Layer 11 of a small transformer language model trained on English Wikipedia (26 layers, counted from 0, width 128).
A neuron adds its activation times its output weights to the MLP's output. To switch it off is to set its activation to zero at one token and run the rest of the model.

Output weights of the MLP neurons that the questions are about. A number n stands for (n - 128) times 0.0038.
n57: 107, 100, 128, 117, 131, 123, 166, 140, 121, 123, 137, 133, 132, 124, 118, 123, 121, 99, 165, 137, 106, 103, 128, 137, 99, 148, 129, 129, 144, 154, 122, 153, 105, 73, 123, 114, 141, 118, 123, 83, 146, 176, 132, 64, 116, 158, 150, 169, 144, 103, 106, 134, 166, 141, 126, 115, 130, 146, 139, 96, 106, 132, 86, 114, 143, 126, 102, 153, 163, 150, 100, 119, 145, 92, 160, 113, 115, 142, 134, 111, 130, 129, 103, 130, 136, 114, 124, 131, 120, 78, 114, 145, 118, 115, 104, 130, 117, 177, 144, 114, 164, 135, 125, 136, 101, 104, 87, 171, 138, 83, 108, 109, 147, 125, 133, 111, 106, 164, 145, 164, 130, 109, 131, 129, 117, 109, 166, 155
n86: 139, 122, 107, 157, 81, 123, 119, 126, 159, 141, 116, 186, 170, 100, 102, 128, 130, 79, 63, 106, 129, 145, 140, 139, 154, 164, 172, 179, 91, 93, 82, 115, 126, 134, 58, 109, 102, 135, 156, 154, 130, 116, 125, 143, 99, 107, 114, 108, 111, 144, 130, 140, 159, 148, 130, 86, 147, 132, 163, 110, 100, 161, 147, 133, 99, 81, 98, 115, 150, 132, 155, 115, 114, 141, 133, 151, 105, 134, 139, 105, 127, 95, 151, 200, 164, 116, 87, 158, 105, 126, 100, 133, 164, 139, 165, 134, 159, 120, 130, 111, 147, 144, 149, 108, 87, 115, 100, 128, 174, 131, 100, 101, 102, 142, 112, 77, 116, 112, 138, 185, 175, 178, 138, 137, 154, 136, 118, 144
n91: 118, 129, 99, 154, 102, 133, 125, 160, 125, 113, 174, 127, 106, 163, 136, 95, 171, 103, 107, 134, 109, 93, 144, 150, 119, 151, 87, 204, 130, 129, 157, 168, 94, 119, 114, 158, 141, 171, 45, 157, 115, 178, 137, 161, 123, 119, 141, 150, 151, 68, 110, 135, 177, 183, 122, 99, 123, 142, 135, 144, 145, 92, 162, 125, 109, 146, 127, 125, 157, 165, 124, 118, 95, 107, 199, 145, 86, 151, 136, 156, 98, 104, 136, 87, 121, 113, 153, 117, 75, 94, 153, 117, 133, 89, 94, 117, 79, 138, 115, 136, 114, 85, 111, 75, 157, 115, 161, 158, 122, 123, 153, 137, 141, 123, 163, 119, 177, 105, 131, 141, 144, 133, 191, 144, 132, 155, 139, 138
n102: 120, 125, 129, 127, 149, 112, 141, 82, 129, 132, 143, 135, 136, 118, 139, 140, 122, 161, 131, 82, 138, 131, 102, 101, 126, 94, 164, 117, 121, 125, 119, 113, 130, 111, 143, 150, 196, 155, 183, 77, 117, 153, 178, 138, 173, 160, 148, 178, 143, 97, 141, 128, 109, 114, 116, 159, 99, 157, 142, 121, 174, 60, 156, 135, 132, 141, 121, 126, 101, 185, 138, 134, 103, 108, 129, 7, 184, 166, 74, 175, 130, 106, 196, 159, 86, 119, 123, 134, 142, 106, 132, 104, 125, 109, 106, 155, 129, 81, 156, 165, 108, 125, 110, 119, 144, 132, 106, 145, 117, 132, 127, 112, 145, 125, 126, 150, 78, 134, 162, 148, 109, 95, 109, 134, 142, 122, 65, 131
n104: 90, 134, 166, 142, 116, 71, 120, 162, 140, 150, 96, 125, 156, 152, 109, 125, 122, 120, 108, 92, 125, 106, 146, 142, 145, 105, 100, 129, 100, 103, 91, 100, 125, 111, 102, 95, 158, 126, 112, 171, 145, 121, 126, 104, 166, 146, 106, 131, 158, 114, 139, 157, 130, 118, 130, 128, 124, 96, 107, 152, 141, 96, 126, 107, 193, 119, 102, 100, 160, 141, 176, 105, 133, 132, 123, 42, 112, 188, 157, 156, 149, 168, 114, 158, 80, 124, 150, 128, 130, 91, 127, 152, 135, 135, 151, 131, 106, 165, 113, 191, 132, 133, 124, 111, 129, 74, 108, 167, 140, 142, 151, 172, 141, 126, 122, 116, 159, 112, 138, 121, 141, 158, 116, 92, 70, 145, 92, 119
n115: 133, 153, 160, 95, 110, 117, 136, 121, 145, 112, 62, 128, 177, 86, 148, 131, 147, 117, 137, 143, 119, 106, 147, 125, 118, 156, 136, 137, 142, 146, 193, 143, 97, 103, 154, 110, 93, 138, 90, 121, 160, 152, 123, 193, 121, 75, 119, 152, 83, 181, 170, 161, 117, 181, 155, 131, 110, 118, 135, 138, 104, 116, 125, 162, 88, 148, 86, 132, 140, 152, 131, 147, 130, 117, 105, 162, 100, 151, 137, 138, 153, 151, 127, 139, 130, 80, 57, 123, 136, 94, 114, 112, 148, 130, 119, 100, 124, 156, 115, 111, 115, 129, 128, 125, 101, 113, 129, 74, 137, 86, 110, 203, 112, 139, 135, 160, 124, 139, 96, 170, 141, 146, 183, 152, 136, 134, 168, 112
n133: 142, 183, 86, 80, 120, 126, 114, 113, 135, 177, 119, 122, 132, 136, 122, 128, 96, 159, 97, 111, 113, 142, 122, 165, 106, 159, 152, 131, 108, 152, 119, 92, 144, 125, 110, 82, 193, 160, 127, 142, 115, 116, 137, 115, 125, 125, 160, 166, 117, 116, 153, 123, 130, 125, 135, 122, 150, 100, 182, 125, 166, 181, 139, 124, 103, 159, 139, 126, 121, 97, 105, 86, 138, 145, 131, 173, 127, 156, 92, 98, 109, 104, 107, 67, 156, 93, 110, 107, 169, 169, 112, 153, 137, 112, 161, 99, 101, 98, 106, 97, 189, 124, 181, 100, 83, 148, 126, 173, 112, 139, 175, 144, 76, 139, 133, 131, 81, 116, 81, 155, 137, 148, 109, 113, 102, 118, 133, 130
n155: 173, 104, 139, 122, 83, 88, 129, 140, 173, 155, 158, 87, 127, 158, 118, 133, 109, 133, 161, 112, 143, 86, 118, 125, 124, 109, 128, 151, 139, 105, 118, 94, 144, 89, 122, 195, 148, 131, 150, 137, 103, 166, 150, 108, 105, 150, 149, 94, 135, 157, 96, 122, 118, 104, 138, 165, 118, 118, 105, 149, 99, 158, 145, 155, 139, 137, 123, 137, 115, 156, 99, 111, 144, 96, 118, 138, 93, 108, 130, 125, 98, 72, 159, 139, 100, 161, 131, 105, 121, 186, 92, 68, 148, 153, 123, 53, 127, 90, 134, 95, 98, 153, 68, 138, 140, 85, 115, 101, 152, 160, 108, 121, 141, 118, 155, 169, 136, 42, 192, 118, 133, 125, 115, 126, 103, 93, 130, 68
n156: 110, 188, 91, 88, 119, 100, 133, 124, 177, 140, 139, 131, 137, 133, 126, 119, 75, 113, 140, 113, 121, 173, 144, 137, 123, 91, 167, 110, 94, 114, 132, 137, 113, 122, 155, 154, 109, 139, 134, 151, 113, 104, 147, 149, 134, 129, 144, 110, 155, 122, 111, 129, 149, 115, 177, 102, 114, 125, 157, 162, 156, 147, 132, 117, 135, 108, 145, 152, 146, 178, 116, 98, 128, 120, 98, 193, 176, 155, 100, 110, 85, 171, 128, 187, 121, 136, 155, 92, 193, 88, 143, 104, 109, 138, 101, 135, 72, 180, 133, 127, 110, 134, 108, 123, 138, 136, 142, 98, 142, 140, 145, 88, 107, 150, 133, 109, 61, 96, 181, 98, 128, 133, 169, 134, 186, 108, 89, 190
n168: 134, 115, 88, 150, 161, 101, 121, 156, 105, 132, 131, 116, 85, 84, 152, 112, 150, 77, 122, 120, 108, 163, 110, 146, 169, 169, 181, 83, 122, 97, 129, 144, 209, 125, 133, 127, 121, 159, 112, 99, 103, 82, 132, 150, 98, 139, 133, 114, 117, 144, 136, 163, 146, 85, 133, 117, 99, 139, 114, 118, 130, 80, 78, 147, 146, 114, 163, 108, 76, 131, 151, 113, 126, 155, 121, 154, 105, 135, 141, 130, 98, 141, 150, 157, 132, 157, 150, 87, 94, 130, 170, 94, 140, 81, 113, 128, 74, 96, 123, 123, 150, 110, 121, 171, 131, 103, 144, 126, 171, 125, 139, 131, 181, 179, 108, 167, 154, 133, 133, 136, 136, 73, 100, 86, 144, 203, 152, 69
n172: 136, 136, 120, 127, 163, 140, 93, 147, 101, 133, 116, 164, 105, 147, 132, 85, 83, 142, 118, 157, 111, 148, 158, 113, 86, 158, 183, 148, 106, 94, 124, 95, 111, 128, 157, 122, 83, 155, 83, 151, 107, 93, 112, 172, 94, 147, 117, 104, 123, 154, 183, 156, 107, 111, 166, 96, 112, 108, 121, 141, 114, 155, 162, 190, 126, 107, 114, 139, 85, 142, 113, 117, 167, 130, 163, 110, 126, 118, 95, 109, 150, 134, 132, 57, 119, 152, 103, 106, 141, 142, 149, 117, 159, 141, 148, 148, 138, 150, 170, 156, 158, 100, 141, 125, 149, 104, 149, 135, 123, 121, 130, 104, 144, 157, 152, 126, 174, 101, 139, 123, 152, 152, 163, 156, 105, 138, 146, 124

Each question names a token from some text and the token that comes next. It shows the activations a of the neurons there, in the order above. A number n stands for (n - 128) times 0.032.

Then comes g, the gradient of the next token's log-probability with respect to the MLP's output, scaled to length 1. A neuron's effect is roughly proportional to its activation times (output weights . g). A number n stands for (n - 128) times 0.0036.

" Sh", then "out"
a: 114, 127, 111, 134, 128, 124, 127, 119, 129, 133, 126
g: 106, 155, 142, 135, 134, 128, 85, 139, 103, 131, 89, 130, 97, 153, 114, 148, 150, 108, 123, 172, 128, 139, 121, 101, 156, 148, 133, 114, 141, 116, 135, 145, 102, 166, 108, 106, 143, 116, 124, 97, 119, 115, 142, 118, 114, 154, 157, 104, 124, 128, 106, 113, 146, 129, 165, 198, 102, 145, 124, 130, 128, 120, 81, 125, 121, 74, 139, 152, 108, 110, 126, 151, 153, 146, 124, 97, 161, 117, 167, 143, 150, 141, 145, 126, 181, 149, 131, 174, 163, 166, 124, 134, 100, 163, 74, 113, 137, 101, 136, 126, 105, 117, 133, 138, 135, 117, 149, 78, 87, 158, 70, 84, 151, 142, 110, 138, 111, 151, 85, 172, 177, 134, 145, 145, 109, 133, 139, 129
Switching off which neuron hurts the next token most? n91

"am", then " Y"
a: 125, 131, 125, 140, 124, 128, 127, 130, 123, 184, 125
g: 137, 149, 97, 131, 131, 81, 89, 144, 102, 166, 117, 109, 178, 152, 112, 161, 138, 151, 168, 94, 127, 113, 111, 136, 135, 150, 129, 125, 198, 127, 92, 146, 122, 118, 131, 145, 136, 163, 154, 134, 147, 130, 132, 133, 116, 106, 137, 176, 115, 172, 133, 90, 133, 129, 139, 113, 145, 130, 111, 123, 125, 119, 162, 156, 155, 122, 136, 119, 126, 151, 95, 153, 123, 106, 90, 89, 142, 134, 131, 73, 128, 133, 115, 139, 121, 108, 122, 151, 117, 119, 99, 121, 108, 122, 72, 76, 120, 104, 123, 94, 130, 187, 163, 59, 83, 99, 153, 140, 114, 116, 88, 144, 125, 111, 151, 110, 166, 89, 145, 139, 125, 118, 145, 153, 120, 136, 126, 135
Which neuron, switched off, raises the next token's probability most? n168

" In", then " the"
a: 129, 128, 127, 164, 128, 127, 126, 124, 122, 127, 131
g: 80, 134, 119, 118, 116, 96, 142, 97, 111, 145, 163, 146, 120, 120, 133, 174, 107, 114, 110, 128, 78, 140, 81, 120, 132, 154, 118, 84, 134, 125, 84, 146, 100, 124, 137, 143, 102, 162, 189, 123, 147, 106, 148, 114, 142, 118, 154, 129, 138, 162, 88, 108, 107, 93, 109, 146, 102, 145, 151, 130, 99, 116, 112, 119, 97, 123, 112, 129, 156, 107, 110, 118, 131, 145, 128, 132, 123, 164, 104, 171, 148, 110, 123, 110, 138, 93, 146, 148, 163, 131, 186, 137, 129, 69, 124, 118, 138, 114, 112, 116, 125, 191, 180, 126, 154, 133, 143, 116, 103, 138, 125, 132, 95, 144, 71, 120, 136, 171, 150, 118, 172, 158, 94, 119, 121, 106, 131, 108
Switching off which neuron hurts the next token most? n102

" W", then "h"
a: 134, 126, 153, 129, 122, 128, 126, 128, 129, 127, 128
g: 144, 115, 82, 106, 139, 116, 149, 79, 117, 116, 115, 124, 137, 133, 99, 122, 121, 124, 65, 143, 112, 151, 113, 129, 138, 190, 100, 140, 122, 140, 135, 137, 131, 82, 109, 187, 98, 140, 152, 128, 107, 134, 133, 103, 115, 186, 142, 139, 120, 119, 118, 112, 144, 118, 164, 149, 152, 164, 156, 168, 114, 121, 108, 137, 126, 147, 161, 124, 113, 177, 107, 179, 106, 107, 96, 119, 101, 132, 125, 105, 131, 101, 143, 154, 157, 80, 126, 105, 103, 100, 139, 126, 118, 113, 121, 141, 124, 110, 117, 134, 146, 136, 127, 123, 133, 115, 133, 143, 174, 177, 124, 150, 76, 164, 135, 94, 128, 110, 116, 169, 90, 96, 111, 156, 91, 166, 131, 95
Switching off which neuron hurts the next token most? n91

" in", then " L"
a: 128, 124, 129, 151, 128, 127, 131, 117, 122, 122, 130
g: 103, 120, 148, 118, 127, 124, 145, 107, 155, 113, 118, 153, 153, 82, 150, 140, 95, 81, 88, 107, 129, 127, 142, 132, 97, 110, 151, 150, 175, 147, 136, 106, 144, 144, 99, 88, 160, 142, 142, 124, 160, 150, 159, 101, 101, 100, 93, 137, 112, 143, 173, 120, 129, 150, 116, 164, 118, 167, 80, 133, 137, 95, 114, 111, 121, 139, 99, 137, 132, 118, 173, 201, 128, 127, 89, 124, 153, 138, 126, 111, 104, 166, 156, 128, 147, 101, 137, 114, 136, 98, 126, 119, 114, 89, 137, 138, 140, 92, 112, 155, 96, 169, 148, 119, 110, 185, 119, 141, 102, 109, 114, 90, 103, 131, 108, 140, 136, 121, 144, 110, 152, 85, 124, 85, 102, 118, 108, 164
Switching off which neuron hurts the next token most? n102

"d", then "ing"
a: 125, 131, 128, 129, 146, 128, 133, 128, 114, 131, 126
g: 97, 90, 96, 148, 134, 134, 125, 167, 129, 147, 155, 137, 142, 108, 106, 167, 126, 165, 122, 165, 165, 87, 88, 114, 124, 191, 146, 81, 142, 93, 150, 124, 98, 120, 114, 135, 157, 123, 154, 92, 128, 159, 118, 104, 124, 146, 144, 95, 102, 147, 104, 101, 152, 100, 138, 161, 168, 120, 118, 96, 101, 139, 133, 83, 122, 109, 159, 135, 114, 74, 158, 137, 136, 140, 93, 123, 133, 158, 112, 120, 147, 136, 131, 122, 132, 125, 152, 168, 132, 123, 128, 120, 123, 148, 93, 104, 173, 132, 111, 113, 150, 127, 193, 118, 111, 119, 179, 115, 99, 125, 84, 126, 174, 134, 146, 127, 122, 151, 129, 122, 122, 104, 136, 118, 182, 109, 133, 109
Which neuron, switched off, raises the next token's probability most? n104

"un", then "n"
a: 120, 128, 122, 130, 131, 150, 117, 133, 122, 118, 102
g: 146, 130, 151, 113, 107, 151, 83, 99, 90, 136, 98, 156, 161, 121, 136, 146, 133, 148, 125, 118, 149, 105, 136, 93, 134, 121, 102, 109, 131, 133, 122, 156, 155, 115, 124, 102, 139, 51, 109, 114, 68, 121, 102, 150, 142, 67, 134, 116, 150, 103, 162, 133, 169, 150, 123, 106, 130, 158, 127, 149, 121, 128, 100, 147, 160, 163, 101, 177, 134, 115, 151, 163, 122, 119, 133, 107, 103, 126, 145, 125, 104, 119, 108, 116, 102, 134, 119, 106, 107, 136, 129, 114, 154, 153, 119, 137, 121, 156, 159, 108, 198, 97, 147, 115, 133, 135, 96, 146, 181, 107, 120, 135, 114, 124, 115, 141, 153, 156, 107, 97, 78, 138, 129, 193, 118, 153, 142, 132
Switching off which neuron hurts the next token most? n115

"ing", then " to"
a: 122, 123, 128, 137, 128, 129, 129, 142, 127, 125, 132
g: 158, 144, 117, 121, 135, 96, 133, 120, 118, 122, 138, 121, 133, 130, 170, 95, 116, 160, 186, 129, 161, 110, 102, 109, 86, 80, 114, 141, 172, 161, 94, 102, 144, 126, 95, 97, 139, 104, 155, 92, 111, 116, 85, 103, 117, 170, 109, 122, 92, 131, 154, 141, 126, 116, 140, 119, 130, 135, 99, 122, 131, 131, 119, 118, 154, 127, 106, 109, 153, 129, 149, 135, 111, 98, 147, 145, 131, 113, 89, 90, 126, 143, 103, 152, 60, 141, 140, 150, 157, 154, 67, 92, 132, 150, 115, 123, 141, 132, 135, 104, 109, 107, 123, 138, 125, 141, 170, 135, 111, 150, 136, 130, 111, 136, 79, 126, 108, 74, 133, 165, 97, 160, 142, 130, 177, 113, 97, 85
Switching off which neuron hurts the next token most? n155

" H", then "ot"
a: 123, 118, 136, 128, 130, 129, 134, 128, 127, 138, 128
g: 144, 178, 106, 137, 193, 128, 115, 128, 89, 111, 134, 112, 129, 133, 147, 128, 116, 119, 146, 130, 125, 88, 133, 138, 131, 104, 156, 88, 150, 178, 117, 117, 103, 149, 150, 126, 131, 135, 145, 145, 182, 101, 95, 75, 158, 121, 132, 127, 164, 125, 130, 90, 102, 146, 133, 92, 124, 134, 107, 133, 139, 145, 109, 131, 129, 133, 120, 80, 115, 125, 114, 88, 92, 132, 130, 137, 111, 170, 110, 143, 138, 145, 131, 123, 169, 147, 137, 82, 121, 128, 183, 122, 93, 140, 99, 133, 149, 200, 100, 157, 158, 177, 150, 119, 165, 170, 124, 146, 109, 146, 103, 150, 134, 155, 170, 129, 120, 126, 104, 170, 137, 130, 127, 114, 141, 97, 138, 113
Switching off which neuron hurts the next token most? n86

"ased", then " on"
a: 127, 138, 130, 125, 126, 9, 116, 128, 130, 144, 129
g: 171, 126, 109, 108, 153, 137, 123, 100, 149, 181, 140, 124, 136, 132, 148, 119, 119, 162, 162, 102, 137, 147, 104, 102, 157, 93, 118, 156, 117, 149, 130, 150, 132, 129, 194, 119, 155, 103, 137, 105, 112, 90, 99, 91, 163, 123, 156, 108, 132, 110, 142, 81, 95, 141, 188, 136, 147, 153, 97, 140, 95, 154, 119, 90, 138, 131, 142, 108, 125, 103, 108, 146, 83, 126, 72, 143, 81, 150, 105, 136, 91, 108, 145, 114, 150, 116, 131, 99, 138, 122, 150, 124, 116, 119, 143, 123, 142, 102, 128, 112, 102, 135, 120, 115, 114, 153, 119, 119, 139, 163, 116, 102, 138, 113, 116, 119, 119, 54, 162, 173, 163, 113, 113, 127, 145, 127, 144, 175
Switching off which neuron hurts the next token most? n115

" rec", then "oun"
a: 125, 127, 127, 132, 124, 125, 128, 140, 138, 126, 126
g: 165, 146, 148, 115, 154, 130, 122, 163, 124, 124, 137, 106, 88, 122, 127, 132, 83, 84, 147, 164, 116, 129, 141, 162, 101, 98, 103, 76, 128, 103, 102, 130, 111, 181, 87, 106, 113, 121, 152, 166, 151, 127, 141, 157, 103, 121, 123, 101, 168, 170, 137, 110, 136, 124, 64, 132, 91, 107, 151, 135, 114, 144, 123, 117, 137, 150, 92, 145, 114, 116, 136, 120, 127, 107, 137, 139, 141, 94, 109, 164, 103, 119, 151, 115, 131, 148, 134, 120, 146, 111, 54, 95, 126, 130, 126, 135, 134, 93, 96, 103, 150, 146, 85, 146, 117, 140, 126, 131, 100, 122, 105, 123, 106, 148, 119, 147, 119, 83, 143, 156, 178, 88, 107, 72, 130, 108, 116, 142
Switching off which neuron hurts the next token most? n155

"ang", then "f"
a: 128, 144, 129, 158, 151, 125, 124, 126, 126, 143, 126
g: 159, 89, 118, 107, 79, 150, 138, 101, 162, 146, 135, 94, 163, 114, 104, 151, 146, 106, 96, 175, 84, 181, 89, 76, 157, 133, 153, 119, 99, 150, 129, 135, 113, 128, 104, 129, 124, 122, 82, 113, 135, 126, 119, 143, 128, 101, 143, 138, 143, 131, 116, 129, 127, 121, 172, 140, 117, 126, 110, 136, 107, 162, 147, 98, 99, 108, 159, 76, 138, 122, 137, 176, 140, 115, 129, 136, 119, 135, 117, 131, 145, 116, 129, 139, 85, 117, 128, 112, 149, 110, 147, 135, 156, 46, 76, 117, 136, 121, 155, 130, 137, 99, 146, 183, 127, 138, 150, 124, 140, 112, 125, 90, 117, 171, 160, 121, 144, 96, 136, 129, 112, 140, 102, 131, 127, 139, 88, 170
Which neuron, switched off, raises the next token's probability most? n104

" Ch", then "au"
a: 128, 128, 128, 127, 128, 86, 127, 139, 131, 128, 127
g: 111, 126, 110, 119, 108, 248, 121, 132, 99, 160, 109, 124, 106, 139, 149, 150, 148, 78, 135, 99, 141, 134, 133, 98, 122, 92, 124, 122, 158, 144, 181, 131, 145, 148, 146, 130, 99, 95, 109, 92, 145, 96, 141, 81, 145, 125, 117, 148, 156, 142, 118, 116, 135, 121, 114, 135, 153, 114, 178, 129, 113, 128, 122, 135, 127, 177, 159, 80, 100, 131, 113, 167, 143, 119, 131, 126, 94, 152, 124, 153, 152, 92, 116, 101, 80, 157, 134, 117, 117, 102, 131, 134, 125, 156, 160, 101, 89, 123, 118, 110, 118, 122, 106, 125, 109, 152, 135, 142, 146, 154, 144, 160, 113, 121, 122, 154, 122, 128, 114, 146, 172, 133, 166, 129, 125, 103, 159, 112
Which neuron, switched off, raises the next token's probability most? n115